Layer 4 of a small transformer language model trained on English Wikipedia (11 layers, counted from 0, width 128).
A neuron adds its activation times its output weights to the MLP's output. To switch it off is to set its activation to zero at one token and run the rest of the model.

Output weights of the MLP neurons that the questions are about. A number n stands for (n - 500) times 0.00072.
n7: 613 452 602 560 374 432 644 373 472 370 673 573 585 703 484 589 345 721 546 672 489 620 588 241 508 457 369 613 595 886 560 408 727 384 462 364 675 306 684 239 350 484 415 655 626 534 728 781 617 676 564 601 524 462 453 532 675 407 524 118 500 439 656 504 738 614 729 367 356 658 455 515 585 473 616 606 304 432 557 591 714 461 456 716 656 542 539 350 447 586 318 413 641 367 598 519 313 571 291 541 417 430 457 547 697 562 411 453 508 425 473 397 363 559 593 658 480 480 359 401 593 531 334 416 281 472 618 378
n34: 442 263 363 563 645 541 584 656 511 559 607 489 496 542 626 572 750 449 214 440 390 648 418 664 564 308 329 425 489 389 292 631 390 609 560 507 161 443 377 440 478 665 460 727 662 389 135 582 468 361 711 409 232 621 412 526 403 365 455 464 518 147 573 464 398 371 523 599 745 464 554 411 641 564 507 343 467 634 417 418 660 500 504 371 420 436 562 516 355 542 403 454 445 712 452 518 438 562 611 363 648 544 478 515 534 660 413 340 628 467 511 441 670 515 551 378 610 629 436 593 525 536 344 343 430 459 648 599
n41: 508 632 575 386 504 504 376 414 168 731 642 203 554 346 647 401 492 512 317 368 426 643 469 570 64 439 655 375 766 301 587 340 484 448 527 305 560 598 426 343 589 451 619 629 445 592 354 732 318 669 732 488 517 500 496 273 385 600 402 460 403 433 644 552 405 500 343 629 328 552 559 554 646 512 651 482 500 578 575 361 488 587 606 298 352 402 508 543 370 674 257 500 464 568 432 600 456 690 469 888 545 689 305 748 426 548 450 756 649 629 456 410 683 621 480 417 379 561 512 780 604 604 466 582 640 586 532 637
n48: 439 348 537 521 627 547 424 583 459 500 577 415 299 595 596 767 22 601 611 547 638 631 306 531 805 695 691 314 526 634 421 266 449 823 307 571 511 277 219 537 721 766 214 625 435 461 336 660 475 444 637 338 432 599 771 583 738 556 443 400 342 515 819 374 290 495 678 280 658 203 468 520 521 769 369 213 494 765 360 655 749 550 329 556 551 342 688 164 664 591 689 475 649 464 388 636 297 664 822 542 356 551 591 551 871 591 646 718 775 561 677 330 711 295 641 141 454 495 445 527 971 490 478 615 780 412 341 526
n61: 684 686 545 440 373 540 621 325 591 492 203 655 484 671 443 321 748 379 566 476 325 275 450 284 188 480 448 302 444 631 358 211 606 325 576 422 454 469 392 350 730 713 450 588 481 449 472 683 557 520 370 684 496 306 374 452 684 422 464 647 461 427 594 554 739 492 496 496 431 574 422 538 365 412 306 381 548 448 323 400 692 655 468 709 437 741 433 433 488 579 508 340 595 492 567 695 226 413 748 296 587 382 407 508 540 648 478 363 374 381 558 532 520 587 675 586 484 512 600 649 750 621 542 440 297 408 290 504
n114: 368 390 585 548 362 592 628 760 483 414 560 615 464 487 540 458 552 419 348 706 405 622 717 483 690 578 500 674 470 453 372 767 590 259 877 564 545 613 434 315 565 680 521 372 563 185 577 647 368 649 355 657 906 541 676 763 259 415 365 504 530 600 538 327 270 539 434 719 425 589 123 459 642 345 567 539 314 413 563 517 462 369 422 358 389 542 547 332 424 685 595 695 233 607 487 721 423 431 358 522 401 457 331 581 434 517 716 534 530 685 296 261 496 668 530 287 419 491 579 441 364 755 655 749 337 317 444 534
n122: 430 520 346 583 524 416 574 409 567 394 433 371 540 544 236 508 333 654 508 592 398 450 264 508 500 630 638 442 619 630 460 488 477 689 489 403 608 249 313 428 759 400 504 750 618 580 610 362 755 551 628 539 556 251 418 253 496 318 496 373 555 523 450 435 528 394 648 754 606 496 614 421 662 496 350 526 569 373 641 259 488 381 409 168 488 258 547 330 642 496 318 496 488 341 718 593 372 457 367 658 586 500 415 705 516 403 467 701 197 422 392 457 613 297 207 456 578 211 515 504 535 512 326 393 521 512 567 488
n142: 556 589 334 667 563 491 470 373 630 496 657 51 361 253 464 628 623 449 850 664 705 334 264 456 478 504 355 560 601 701 709 814 396 581 475 461 367 580 385 451 409 380 462 616 225 453 552 456 438 349 527 384 598 366 184 633 261 612 614 304 504 563 719 551 553 343 674 569 609 427 559 433 374 125 645 797 514 430 593 338 444 509 509 509 616 319 560 394 630 514 381 874 535 470 552 388 349 682 332 487 535 621 538 569 336 260 603 534 293 404 290 605 594 582 415 330 405 418 462 231 427 479 495 456 258 553 739 457
n159: 483 438 433 369 451 659 603 439 561 509 478 540 469 531 218 296 605 785 606 465 641 538 475 776 660 739 522 408 447 647 389 430 582 368 692 530 756 374 390 584 504 623 631 459 513 659 388 496 703 603 296 299 709 233 474 601 386 684 875 479 582 458 560 674 531 379 403 414 296 487 301 454 638 571 369 335 347 255 597 522 577 432 522 478 401 650 384 253 500 758 377 609 504 341 358 545 29 314 412 464 418 345 466 539 359 521 508 338 414 621 265 469 709 254 385 625 440 396 374 640 577 509 628 909 205 377 370 556
n185: 507 318 607 328 584 387 665 437 433 578 418 531 229 305 450 409 579 671 544 523 475 289 500 519 640 511 575 899 433 329 386 504 445 373 753 474 273 722 684 629 404 364 540 315 291 532 393 560 475 452 508 456 777 489 419 447 676 562 444 536 614 504 540 609 341 578 352 585 632 616 307 450 466 457 464 467 607 672 734 653 540 529 474 522 493 507 511 598 431 558 730 446 430 434 342 423 779 437 640 477 489 456 467 522 572 372 661 599 463 648 343 552 508 385 307 454 496 463 525 481 270 687 570 440 333 586 237 282
n238: 753 442 728 433 373 513 430 491 311 522 817 545 527 382 359 789 656 465 703 424 293 487 705 268 428 460 651 294 513 447 356 554 426 370 589 483 421 245 611 230 650 549 336 617 646 576 742 429 323 496 387 378 284 415 544 733 361 661 376 677 356 377 483 534 658 680 433 614 610 349 647 432 804 530 448 338 529 509 693 620 374 362 416 671 592 593 522 194 418 509 380 436 456 378 754 671 452 404 347 523 500 373 452 565 666 483 604 444 504 531 405 690 649 776 569 464 644 347 257 284 266 743 755 210 528 553 843 544
n266: 675 441 569 589 564 509 452 772 588 814 398 728 304 614 665 669 675 535 413 410 534 374 277 585 455 283 776 594 589 562 640 540 927 365 755 465 500 389 442 428 265 392 816 91 418 290 491 402 445 732 260 531 636 411 562 576 449 434 531 673 456 564 627 838 518 544 310 548 462 535 297 500 180 543 448 505 329 410 685 567 465 639 571 579 662 538 579 505 642 676 756 530 513 697 443 395 583 244 333 505 403 482 374 504 518 330 705 413 513 465 705 210 314 447 522 432 465 496 294 431 286 496 547 473 296 383 394 239
n272: 759 461 557 611 657 590 350 415 529 563 332 326 517 383 509 268 632 260 479 461 658 442 386 619 254 390 602 778 479 432 582 346 676 574 573 608 344 798 654 349 589 410 430 630 402 659 593 398 609 847 685 512 526 536 659 350 758 604 347 484 479 553 546 475 811 534 457 609 480 748 342 662 430 329 578 844 421 325 447 551 438 434 670 727 492 439 863 593 530 650 655 492 634 680 646 416 446 521 581 400 610 261 529 359 783 670 548 591 421 693 625 508 513 622 748 604 416 643 365 500 475 587 744 316 487 389 416 441
n278: 547 508 338 338 703 684 667 259 582 547 461 201 476 407 577 531 579 226 396 380 534 492 485 866 444 327 496 462 603 453 432 619 469 431 481 322 599 401 659 652 736 492 531 604 302 454 571 362 481 372 488 496 351 598 492 472 500 422 583 527 340 481 795 477 412 661 532 402 651 816 386 628 524 439 404 382 496 484 550 559 256 400 520 559 500 686 275 405 670 406 488 420 449 360 473 250 512 684 364 322 382 516 612 426 448 442 826 403 652 524 492 354 496 394 253 633 605 332 534 451 539 624 719 576 800 353 512 386
n289: 420 638 631 765 627 431 542 427 648 589 593 456 430 369 592 413 582 387 359 724 406 641 529 393 530 394 509 649 337 394 292 504 538 400 639 592 370 467 689 387 402 729 533 554 653 523 712 389 561 277 244 659 417 459 694 616 598 819 248 612 281 340 567 471 617 390 353 850 276 512 659 195 465 549 471 249 552 453 512 504 332 670 453 694 332 762 538 402 553 504 589 492 382 613 546 367 383 538 459 373 551 264 400 437 478 387 512 588 378 352 467 201 504 568 496 548 483 335 537 305 358 513 670 668 887 367 886 576
n301: 547 326 615 424 668 306 238 452 441 464 607 582 647 696 402 551 416 516 539 520 481 205 542 384 382 496 588 711 480 341 528 460 630 519 271 555 324 466 428 132 155 665 643 517 473 636 488 361 451 441 480 336 581 454 334 363 329 645 660 701 413 741 586 752 411 627 545 603 431 613 434 462 516 477 372 403 360 596 616 616 406 438 664 595 633 550 390 366 471 438 442 565 690 394 280 391 461 547 427 378 658 791 337 829 476 566 683 465 465 366 594 508 541 618 473 492 598 386 439 454 625 731 291 504 442 741 433 690

Each question names a token from some text and the token that comes next. It shows the activations a of the neurons there, in the order above. A number n stands for (n - 500) times 0.046.

Then comes g, the gradient of the next token's log-probability with respect to the MLP's output, scaled to length 1. A neuron's effect is roughly proportional to its activation times (output weights . g). A number n stands for (n - 500) times 0.0008.

" use", then " of"
a: 501 504 524 500 474 452 583 501 496 503 499 503 499 521 505 500
g: 494 528 478 540 587 429 494 488 512 234 608 441 356 148 569 480 121 358 671 421 398 478 421 334 667 406 558 382 337 609 388 618 456 517 391 488 637 363 310 530 543 395 595 394 656 374 622 440 590 395 599 494 540 570 607 486 426 607 615 589 372 395 253 427 600 499 551 532 665 563 476 395 482 583 571 575 654 524 446 478 555 376 473 474 545 541 625 758 620 520 328 522 465 406 541 567 593 408 391 544 365 547 498 403 647 488 567 533 449 412 536 490 458 449 488 120 580 454 422 510 610 375 344 532 444 521 517 511
Which neuron, switched off, lowers the next token's probability most? n122

" acclaim", then "\"."
a: 500 460 500 501 606 444 505 501 502 500 489 501 472 492 630 503
g: 441 323 652 493 467 542 541 770 524 430 420 300 461 534 497 559 578 521 491 478 468 341 469 369 657 520 520 452 530 503 627 437 564 720 247 665 607 437 402 368 483 580 686 523 278 412 521 453 595 618 505 439 622 534 626 525 510 569 518 307 725 356 525 371 535 656 459 421 467 554 486 549 275 502 500 457 576 467 315 560 586 379 530 112 512 438 531 497 506 383 669 314 474 479 316 316 549 771 379 478 398 503 483 620 552 389 631 441 471 477 517 633 548 513 590 424 674 432 603 687 312 483 545 503 373 506 436 438
Which neuron, switched off, raises the next token's probability most? n289

" |", then " Actress"
a: 501 547 500 417 468 501 506 512 499 521 506 521 550 500 494 502
g: 432 728 503 325 478 631 607 487 609 683 569 584 616 654 586 422 592 603 445 558 410 563 522 499 407 563 459 235 611 345 612 613 425 628 557 325 573 589 458 486 475 605 514 544 405 546 458 391 527 487 661 491 664 526 554 403 521 594 422 341 347 649 425 345 636 302 495 445 547 518 554 533 638 548 429 377 647 435 494 405 584 543 647 584 489 392 538 384 393 466 691 436 622 630 493 632 630 306 480 621 724 542 564 690 401 329 680 424 473 385 287 282 632 545 546 661 341 515 449 442 432 534 223 416 604 367 511 411
Which neuron, switched off, lowers the next token's probability most? n48

";", then " "
a: 502 502 502 471 521 450 499 415 502 498 640 508 516 491 499 507
g: 433 633 765 639 452 361 499 396 446 446 563 692 422 26 270 447 310 502 547 535 525 559 548 334 694 389 486 636 489 584 456 512 506 484 595 524 236 592 651 406 512 508 497 492 729 595 582 602 555 372 403 562 421 452 463 434 437 480 361 500 628 540 531 388 560 473 348 564 542 524 640 567 644 429 538 802 503 604 592 501 608 478 586 658 468 548 554 547 477 387 443 525 469 643 476 423 456 345 637 483 421 342 225 640 437 570 431 510 485 528 450 354 373 459 410 439 641 638 521 428 400 571 614 429 567 491 603 582
Which neuron, switched off, lowers the next token's probability most? n238

" at", then " the"
a: 499 534 500 498 495 501 497 500 526 529 501 755 683 500 500 498
g: 675 601 528 587 402 647 388 332 483 707 637 533 639 504 858 430 689 554 472 565 311 556 596 396 347 350 509 347 601 329 629 550 453 456 675 435 484 598 527 359 600 677 539 327 490 432 611 456 412 472 575 366 435 677 630 673 417 653 402 746 676 475 589 578 669 521 541 637 496 315 442 635 621 513 468 394 391 453 621 470 403 499 520 584 441 510 541 422 425 590 499 487 368 390 529 591 604 527 615 583 500 352 569 598 522 681 580 448 430 389 349 471 678 411 452 502 513 600 402 413 648 562 717 652 459 446 595 511
Which two neurons, each switched off alone, lower its probability most, in order? n266, n272

" \"", then "dar"
a: 503 488 514 493 488 468 500 500 468 506 500 500 501 492 529 500
g: 511 584 593 628 597 459 536 534 474 519 599 409 408 379 356 470 403 520 450 466 431 364 664 491 623 399 365 563 557 566 460 507 576 365 593 546 716 492 525 511 525 670 419 390 539 493 448 476 536 641 404 687 387 446 306 621 700 247 667 537 328 675 490 394 569 543 640 419 563 624 622 436 548 461 763 398 481 820 420 396 451 608 358 493 563 596 585 615 486 629 428 703 457 570 470 534 418 834 334 521 554 426 464 331 554 466 573 542 589 630 332 315 300 461 420 417 567 550 570 313 473 562 415 627 410 536 599 378
Which neuron, switched off, raises the next token's probability most? n114

" Sch", then "a"
a: 474 490 504 517 623 500 499 500 283 501 497 365 509 441 500 506
g: 401 501 407 541 426 304 464 412 441 476 546 471 537 328 684 478 474 594 554 380 419 330 488 457 419 598 463 409 258 501 423 432 598 508 352 413 671 331 486 351 359 311 585 579 497 522 482 509 347 475 385 354 465 588 501 534 395 550 437 644 496 423 517 349 367 348 711 281 483 424 445 461 658 383 637 629 469 520 712 665 407 566 636 428 381 572 422 610 297 527 614 555 556 607 558 520 473 627 501 794 357 550 410 394 315 410 382 418 587 352 587 309 410 508 505 360 578 520 425 516 276 455 578 407 687 754 552 512
Which neuron, switched off, lowers the next token's probability most? n159

" with", then " a"
a: 507 500 498 493 500 441 470 503 501 502 499 506 512 506 503 469
g: 410 373 470 353 582 507 478 443 579 629 599 719 495 452 509 582 484 594 510 655 417 388 513 322 402 433 636 591 757 556 437 495 512 502 373 461 863 482 562 384 467 550 353 651 401 557 490 373 277 505 364 491 472 402 425 555 516 584 309 555 211 482 655 560 613 492 370 584 542 543 521 510 756 429 667 630 492 472 343 389 664 386 450 415 631 491 544 438 322 484 478 432 508 469 308 466 586 600 329 546 501 464 451 639 310 518 475 577 335 372 498 418 412 568 423 535 483 440 547 780 625 444 565 732 624 634 488 556
Which neuron, switched off, raises the next token's probability most? n301

"Technical", then " jury"
a: 474 500 498 499 477 506 500 617 500 501 471 444 501 614 498 532
g: 419 688 621 487 445 643 462 474 581 630 489 417 417 442 665 603 509 456 461 200 419 339 420 434 472 409 251 356 625 338 521 468 508 658 576 284 563 488 449 400 570 448 449 451 148 367 511 539 392 582 477 480 493 511 491 522 369 365 556 610 301 483 488 469 499 698 538 430 435 427 658 519 385 455 620 601 547 362 550 281 457 445 528 329 538 528 513 328 582 606 500 706 536 433 572 410 514 560 307 553 494 568 505 361 595 240 541 528 360 641 246 511 586 622 485 320 511 575 449 349 670 416 393 538 302 480 562 487
Which neuron, switched off, lowers the next token's probability most? n142

" compared", then " to"
a: 500 522 494 500 484 377 583 500 492 442 494 524 499 503 657 482
g: 505 437 357 401 594 337 633 544 458 520 421 389 554 583 450 543 396 576 220 587 489 563 523 540 411 318 439 526 311 383 332 596 540 591 407 304 805 486 437 740 521 525 532 629 716 584 407 473 552 629 461 495 310 524 236 456 826 533 501 270 585 497 532 665 382 489 334 507 491 374 569 376 564 627 582 260 296 494 490 364 392 571 528 550 523 487 437 502 313 711 363 432 594 527 537 487 490 529 404 495 578 521 709 495 458 562 388 532 349 599 593 546 584 497 598 421 510 525 536 490 376 469 407 504 334 447 452 602
Which neuron, switched off, lowers the next token's probability most? n114

" worked", then " as"
a: 466 502 707 500 463 331 655 500 460 506 498 508 408 499 500 499
g: 583 430 652 385 448 236 482 378 503 652 460 500 505 421 798 333 520 407 560 330 585 571 531 539 320 431 470 448 288 374 470 431 535 568 625 239 454 461 455 452 517 509 605 543 393 403 481 442 554 255 406 628 603 612 549 358 412 549 422 492 468 546 351 429 456 374 252 464 617 487 567 309 563 474 339 416 534 502 541 525 545 575 474 658 555 405 464 447 673 488 454 568 369 368 431 570 509 584 484 449 468 390 384 521 427 604 265 548 166 551 573 570 473 605 500 679 629 431 568 507 234 562 386 236 499 538 621 379
Which two neurons, each switched off alone, lower its probability most, in order? n114, n41

" through", then " K"
a: 489 551 500 502 500 501 544 504 500 670 517 596 535 535 501 389
g: 518 626 384 464 608 392 490 443 579 592 554 453 378 475 504 406 406 579 486 627 584 783 489 647 476 713 514 362 611 551 506 675 309 540 654 515 432 393 473 533 492 540 511 685 448 460 491 525 445 649 518 612 695 517 684 236 364 601 428 454 762 738 368 381 606 507 478 728 536 597 391 464 504 531 722 450 509 462 412 591 631 581 685 567 379 433 554 623 521 354 703 541 646 411 515 491 466 471 530 716 574 503 703 574 638 454 502 589 707 437 321 223 489 504 525 396 495 421 525 676 465 386 467 424 517 527 540 428
Which neuron, switched off, raises the next token's probability most? n266

" succeeded", then " Alfred"
a: 504 500 521 500 498 373 519 501 324 498 500 501 500 503 499 423
g: 477 523 455 470 551 531 563 446 347 429 474 655 417 597 427 651 376 578 398 639 445 587 528 354 411 688 825 447 474 735 548 526 441 682 382 664 301 636 491 514 542 367 425 692 551 349 324 556 505 602 543 587 708 358 666 260 489 605 556 440 762 536 339 463 547 642 401 521 534 454 427 462 380 486 595 461 316 517 411 586 424 473 369 516 478 548 368 461 611 438 599 325 423 591 503 659 444 317 498 363 297 441 445 377 423 337 558 451 675 633 638 340 533 573 642 415 508 514 588 362 433 454 383 469 545 496 647 506
Which two neurons, each switched off alone, lower its probability most, in order? n159, n301

"ul", then "g"
a: 502 495 493 500 431 504 499 496 504 500 504 498 510 500 500 500
g: 432 501 452 449 661 449 455 442 643 458 575 514 289 481 434 565 645 783 440 473 423 335 367 442 651 444 465 436 556 453 662 554 519 518 439 520 532 439 712 247 423 411 509 354 670 502 477 692 608 642 595 637 559 711 407 410 517 408 643 558 562 556 666 512 670 550 565 527 484 305 767 525 739 526 374 344 475 648 337 414 469 596 501 687 416 375 519 487 574 592 302 564 554 535 407 586 368 623 493 223 620 340 559 330 550 391 675 492 558 518 412 370 608 485 451 391 579 546 517 387 585 584 362 524 474 436 603 450
Which neuron, switched off, raises the next token's probability most? n61

"up", then " on"
a: 475 498 497 499 564 515 494 505 500 505 502 500 343 496 500 501
g: 398 339 639 482 445 533 565 510 646 545 524 550 587 704 530 505 737 673 553 427 592 583 659 571 385 322 472 451 623 461 574 470 455 342 472 169 542 584 523 401 475 538 641 431 522 554 440 448 463 407 408 587 533 515 268 645 547 552 734 490 572 548 602 728 373 369 484 498 517 397 521 485 632 364 542 582 607 522 537 407 525 503 522 765 652 581 507 474 532 481 245 551 417 482 496 730 589 589 424 382 568 744 610 612 624 449 540 433 245 319 334 537 595 501 483 457 471 388 497 625 689 466 432 593 515 771 550 468
Which two neurons, each switched off alone, lower its probability most, in order? n272, n61

" crash", then "ing"
a: 498 530 565 500 628 503 507 504 541 523 499 516 496 505 593 500
g: 726 557 514 420 451 503 549 526 348 511 489 484 697 408 339 427 678 558 691 559 632 512 729 625 341 236 555 540 564 579 196 676 673 302 555 363 582 555 614 475 477 420 505 387 436 484 439 414 574 613 512 536 404 769 617 355 673 488 554 465 319 499 558 587 584 503 367 520 450 573 404 517 523 228 482 540 303 554 544 463 508 499 487 560 520 599 370 514 524 536 673 476 497 588 463 468 482 581 674 460 569 581 414 545 680 350 507 408 384 442 461 323 410 566 560 309 351 356 388 381 487 573 443 464 434 260 655 593
Which two neurons, each switched off alone, lower its probability most, in order? n61, n289

"sch", then "ed"
a: 540 465 501 500 796 498 499 505 363 500 494 509 501 473 562 507
g: 724 477 512 397 419 510 586 454 515 601 487 580 423 419 329 387 623 480 732 405 746 415 636 391 574 393 658 481 494 458 594 305 503 388 544 426 361 414 458 441 441 377 422 507 542 470 319 454 439 559 496 417 439 506 579 522 614 438 515 586 201 409 540 362 846 452 406 407 521 406 697 397 726 508 588 520 536 448 611 390 303 627 537 466 298 450 513 626 589 493 439 827 467 614 687 577 521 479 602 443 297 712 506 424 507 495 290 445 599 628 532 361 528 532 513 451 354 513 433 414 484 536 444 632 546 468 342 497
Which neuron, switched off, lowers the next token's probability most? n61

"vers", then "al"
a: 497 493 493 497 529 496 466 439 453 500 500 500 501 500 531 495
g: 448 525 646 644 620 570 371 442 518 517 613 281 499 675 343 481 437 706 517 508 348 470 448 563 494 568 585 693 442 564 528 531 533 487 549 346 523 594 542 582 567 495 354 498 524 448 513 514 435 477 419 606 492 676 476 515 856 555 483 540 415 449 397 605 553 353 606 608 437 507 589 582 281 558 179 574 193 651 603 564 395 510 429 401 653 508 663 715 463 587 324 501 523 595 479 592 441 655 444 376 453 469 281 494 458 521 591 402 559 355 439 495 323 449 579 556 613 409 527 478 519 366 366 407 588 594 169 389
Which neuron, switched off, lowers the next token's probability most? n159

".", then "7"
a: 680 290 499 497 503 498 508 489 500 500 502 500 490 499 613 471
g: 466 638 455 441 548 517 587 698 231 500 525 472 532 445 550 657 631 435 390 537 508 417 519 422 568 572 494 621 586 502 369 592 442 346 467 694 523 542 732 506 563 379 417 436 338 518 470 372 456 606 483 765 384 651 624 356 450 515 497 537 587 568 431 714 477 352 395 726 464 497 427 428 478 299 600 195 618 438 468 566 535 505 490 613 349 379 503 615 381 514 649 607 469 452 336 508 419 390 462 516 747 687 602 398 454 587 518 407 440 439 325 435 393 551 482 186 573 574 533 506 523 590 799 379 510 513 632 519
Which neuron, switched off, lowers the next token's probability most? n289

"4", then "9"
a: 536 507 427 499 501 501 498 495 551 483 371 500 500 580 519 495
g: 444 597 446 673 470 443 641 572 615 594 655 519 550 282 455 352 581 489 488 457 431 493 501 685 532 521 672 522 410 532 585 588 447 542 500 471 341 590 624 748 629 387 490 539 491 633 397 247 398 395 269 597 514 486 661 482 455 480 527 588 466 661 535 534 418 365 685 601 484 607 209 447 575 443 550 217 290 498 450 479 427 579 553 568 365 610 422 635 515 537 427 670 565 415 502 584 399 383 376 505 404 507 684 605 506 673 424 456 696 407 485 441 443 441 543 390 690 424 378 410 511 543 753 520 744 340 489 360
Which neuron, switched off, raises the next token's probability most? n7

" as", then " \""
a: 575 500 526 499 501 496 463 500 502 502 504 496 435 499 500 503
g: 565 386 397 532 374 453 525 456 394 462 601 511 462 511 518 477 500 496 549 387 336 481 660 432 497 430 522 713 560 283 307 691 817 385 423 331 577 389 606 482 514 357 551 344 589 448 436 561 501 379 410 438 382 809 269 576 448 576 603 693 300 538 593 488 469 427 486 407 458 565 331 515 559 442 354 491 443 590 492 348 451 527 565 389 608 405 466 428 783 425 521 706 396 550 373 447 417 492 382 485 571 526 600 623 510 393 361 574 121 492 396 600 504 590 472 449 601 412 465 575 480 460 421 540 522 717 363 401
Which neuron, switched off, lowers the next token's probability most? n272

"-", then " Style"
a: 504 500 498 504 382 502 483 485 500 497 505 502 449 501 494 496
g: 384 727 272 431 514 519 402 511 375 529 552 481 438 679 708 564 485 518 562 581 617 525 441 522 623 492 792 281 409 462 548 597 478 707 564 524 421 480 545 540 289 433 666 395 442 540 527 247 503 438 565 505 485 368 499 391 672 762 423 435 428 521 394 453 427 631 262 498 514 683 467 381 320 593 474 600 661 359 507 536 448 417 487 398 523 505 459 852 346 377 610 537 407 560 459 663 621 484 485 497 563 369 391 469 541 505 570 407 587 408 527 530 401 492 403 760 517 313 517 569 383 476 339 501 531 381 632 514
Which neuron, switched off, lowers the next token's probability most? n61

"\".", then "\n"
a: 495 487 500 513 586 495 494 385 493 642 498 501 501 528 499 499
g: 477 621 359 504 448 329 535 244 548 585 529 452 422 374 494 627 494 407 369 426 508 480 570 493 587 496 514 539 426 446 168 662 490 364 603 383 606 669 442 405 466 554 535 508 452 446 599 618 497 433 320 496 483 448 492 668 389 401 588 590 440 285 565 640 280 581 640 593 677 455 317 546 538 570 505 464 420 494 473 582 297 568 395 151 629 403 289 462 588 608 250 653 421 415 464 668 433 532 426 524 381 333 420 468 492 588 399 544 246 488 382 529 638 603 578 494 488 569 387 535 614 634 525 683 382 547 407 528
Which neuron, switched off, lowers the next token's probability most? n185

"lo", then " |"
a: 482 498 500 500 501 502 500 500 500 504 481 505 500 501 640 447
g: 510 565 478 471 418 538 523 509 450 599 554 523 628 426 551 410 640 440 415 487 499 483 453 404 459 459 662 708 400 820 408 526 402 540 533 636 580 437 398 335 526 638 434 619 642 598 487 439 615 672 470 581 549 555 470 700 422 527 737 461 555 591 589 329 585 366 432 563 540 552 616 517 530 424 607 505 646 303 543 522 419 363 392 417 733 403 632 399 372 287 598 474 688 446 442 695 500 289 671 661 274 405 346 525 400 373 516 520 453 551 598 638 419 526 420 567 306 519 625 558 226 357 472 437 345 650 373 511
Which neuron, switched off, raises the next token's probability most? n289

" &", then " Diego"
a: 425 561 503 503 492 501 437 506 505 501 325 422 506 502 499 500
g: 419 365 411 416 565 421 422 357 658 485 519 531 492 347 555 558 445 579 465 600 443 546 515 434 618 451 601 510 366 675 575 639 435 433 603 577 335 609 503 521 489 564 592 688 680 428 307 556 505 250 510 509 624 384 466 542 494 600 542 453 288 377 501 295 628 311 452 617 471 561 520 553 616 444 385 277 685 369 489 544 558 476 628 541 699 524 527 582 619 130 720 573 438 600 634 635 485 239 649 395 612 414 399 392 409 520 536 485 334 603 598 521 649 469 454 346 399 407 477 411 581 565 302 465 325 501 481 439
Which neuron, switched off, lowers the next token's probability most? n34

"\n", then "In"
a: 563 500 500 500 501 424 499 496 489 641 493 500 504 503 500 501
g: 441 432 533 470 559 394 365 689 561 377 286 477 399 450 421 441 491 445 489 551 477 419 641 523 314 613 284 667 572 526 473 388 418 361 524 720 408 456 508 309 669 430 661 617 330 488 587 508 412 500 379 615 659 245 345 557 511 404 337 366 299 651 607 424 558 377 451 396 416 429 552 631 668 455 382 584 723 577 491 428 615 372 456 504 334 612 520 550 425 457 461 509 473 597 548 555 746 608 330 467 553 791 500 566 650 601 592 495 440 553 521 476 590 562 379 575 639 485 529 398 284 592 377 536 586 420 310 505
Which neuron, switched off, lowers the next token's probability most? n185

"go", then ":"
a: 502 499 500 498 500 470 500 501 487 492 455 502 335 504 497 502
g: 473 387 492 476 310 466 475 310 695 491 521 527 535 574 419 553 524 384 637 553 418 397 381 416 390 548 583 394 755 488 635 576 473 490 418 384 513 402 416 538 657 619 435 502 451 505 430 474 589 472 358 505 615 407 442 362 665 371 386 327 400 600 572 351 598 458 707 602 491 493 635 464 431 480 622 532 439 483 505 599 450 580 459 734 518 475 603 117 450 451 459 648 454 437 530 426 586 398 458 420 330 582 220 477 419 400 535 459 473 515 260 647 233 622 511 705 556 557 539 411 735 405 629 530 512 279 588 366
Which neuron, switched off, raises the next token's probability most? n238

";", then " —"
a: 515 404 504 467 499 500 501 515 508 496 440 503 534 500 495 591
g: 551 405 511 502 497 732 562 550 486 469 330 442 584 719 581 593 680 447 502 333 432 364 422 569 483 377 364 460 625 420 538 690 538 593 470 527 711 388 298 498 397 608 409 494 505 566 459 494 400 705 329 491 450 404 531 698 569 606 527 430 356 270 538 487 416 671 562 581 429 498 593 414 706 474 592 153 464 520 559 587 604 611 475 418 518 505 462 593 578 718 248 544 622 444 419 467 674 555 567 537 463 531 818 477 618 561 594 466 537 435 450 713 596 628 628 508 429 383 510 597 682 458 500 595 360 563 382 570
Which neuron, switched off, lowers the next token's probability most? n301

" &", then " P"
a: 461 608 506 503 485 498 296 535 494 500 461 464 466 500 500 496
g: 371 425 501 645 345 648 566 582 475 280 632 608 722 356 429 482 517 291 672 490 376 492 448 706 707 737 585 525 401 373 663 466 504 643 593 589 348 484 470 330 460 441 451 514 469 593 495 397 563 652 560 419 397 652 444 532 477 417 683 419 723 472 591 532 601 532 555 532 447 647 437 419 362 478 488 688 414 590 454 482 442 537 512 318 738 448 364 325 525 641 435 524 410 384 453 421 690 458 424 546 528 332 678 519 622 501 502 524 488 196 600 453 460 651 437 392 407 463 397 407 467 373 471 541 380 622 680 395
Which neuron, switched off, raises the next token's probability most? n122

"g", then "lin"
a: 497 495 604 500 500 502 500 501 494 501 500 503 501 499 495 482
g: 727 554 394 464 288 544 440 400 487 297 518 532 621 492 559 311 505 414 654 474 429 540 482 364 337 539 534 343 383 319 619 482 370 612 395 603 435 416 574 507 331 385 612 467 537 447 397 460 524 493 583 472 353 348 536 739 444 602 466 576 780 466 422 604 602 236 275 536 446 567 544 465 479 432 542 472 638 466 485 412 453 654 488 314 541 422 536 585 561 536 521 374 573 487 606 511 474 440 454 301 318 692 616 462 158 298 415 515 432 680 644 466 563 580 468 454 571 441 734 408 594 576 576 602 448 563 358 420
Which neuron, switched off, lowers the next token's probability most? n41

"ers", then " at"
a: 507 494 500 500 382 505 488 496 479 501 497 529 548 499 524 500
g: 296 582 667 289 467 584 457 556 447 682 472 488 529 573 337 358 735 505 179 589 570 572 512 561 487 568 154 490 424 411 675 556 435 390 383 568 560 486 670 425 437 300 502 335 577 593 587 427 461 442 484 486 428 509 505 399 387 553 641 405 157 447 665 562 497 357 372 609 489 412 516 521 462 517 585 858 375 606 588 473 465 550 596 709 318 484 573 593 479 567 425 555 469 585 425 586 547 484 374 393 482 538 498 519 716 635 486 539 449 391 419 446 479 449 545 496 560 568 539 501 447 342 397 492 421 364 618 377
Which neuron, switched off, lowers the next token's probability most? n61

" ", then "View"
a: 592 341 497 500 489 500 500 500 501 499 475 500 507 498 500 499
g: 517 477 625 549 435 503 471 538 525 676 561 428 689 410 469 315 415 288 473 473 495 517 460 447 277 533 480 546 661 405 615 435 378 614 200 391 774 381 649 414 672 534 708 504 741 631 531 403 475 476 641 558 423 591 617 555 576 517 685 616 405 649 600 516 488 612 443 301 695 505 601 481 553 556 549 402 537 582 511 462 410 679 516 382 418 492 400 675 520 421 486 591 482 463 508 468 412 328 590 479 497 170 646 582 822 544 425 446 578 432 520 534 636 566 631 435 452 439 491 444 402 332 585 505 590 594 627 445
Which neuron, switched off, lowers the next token's probability most? n34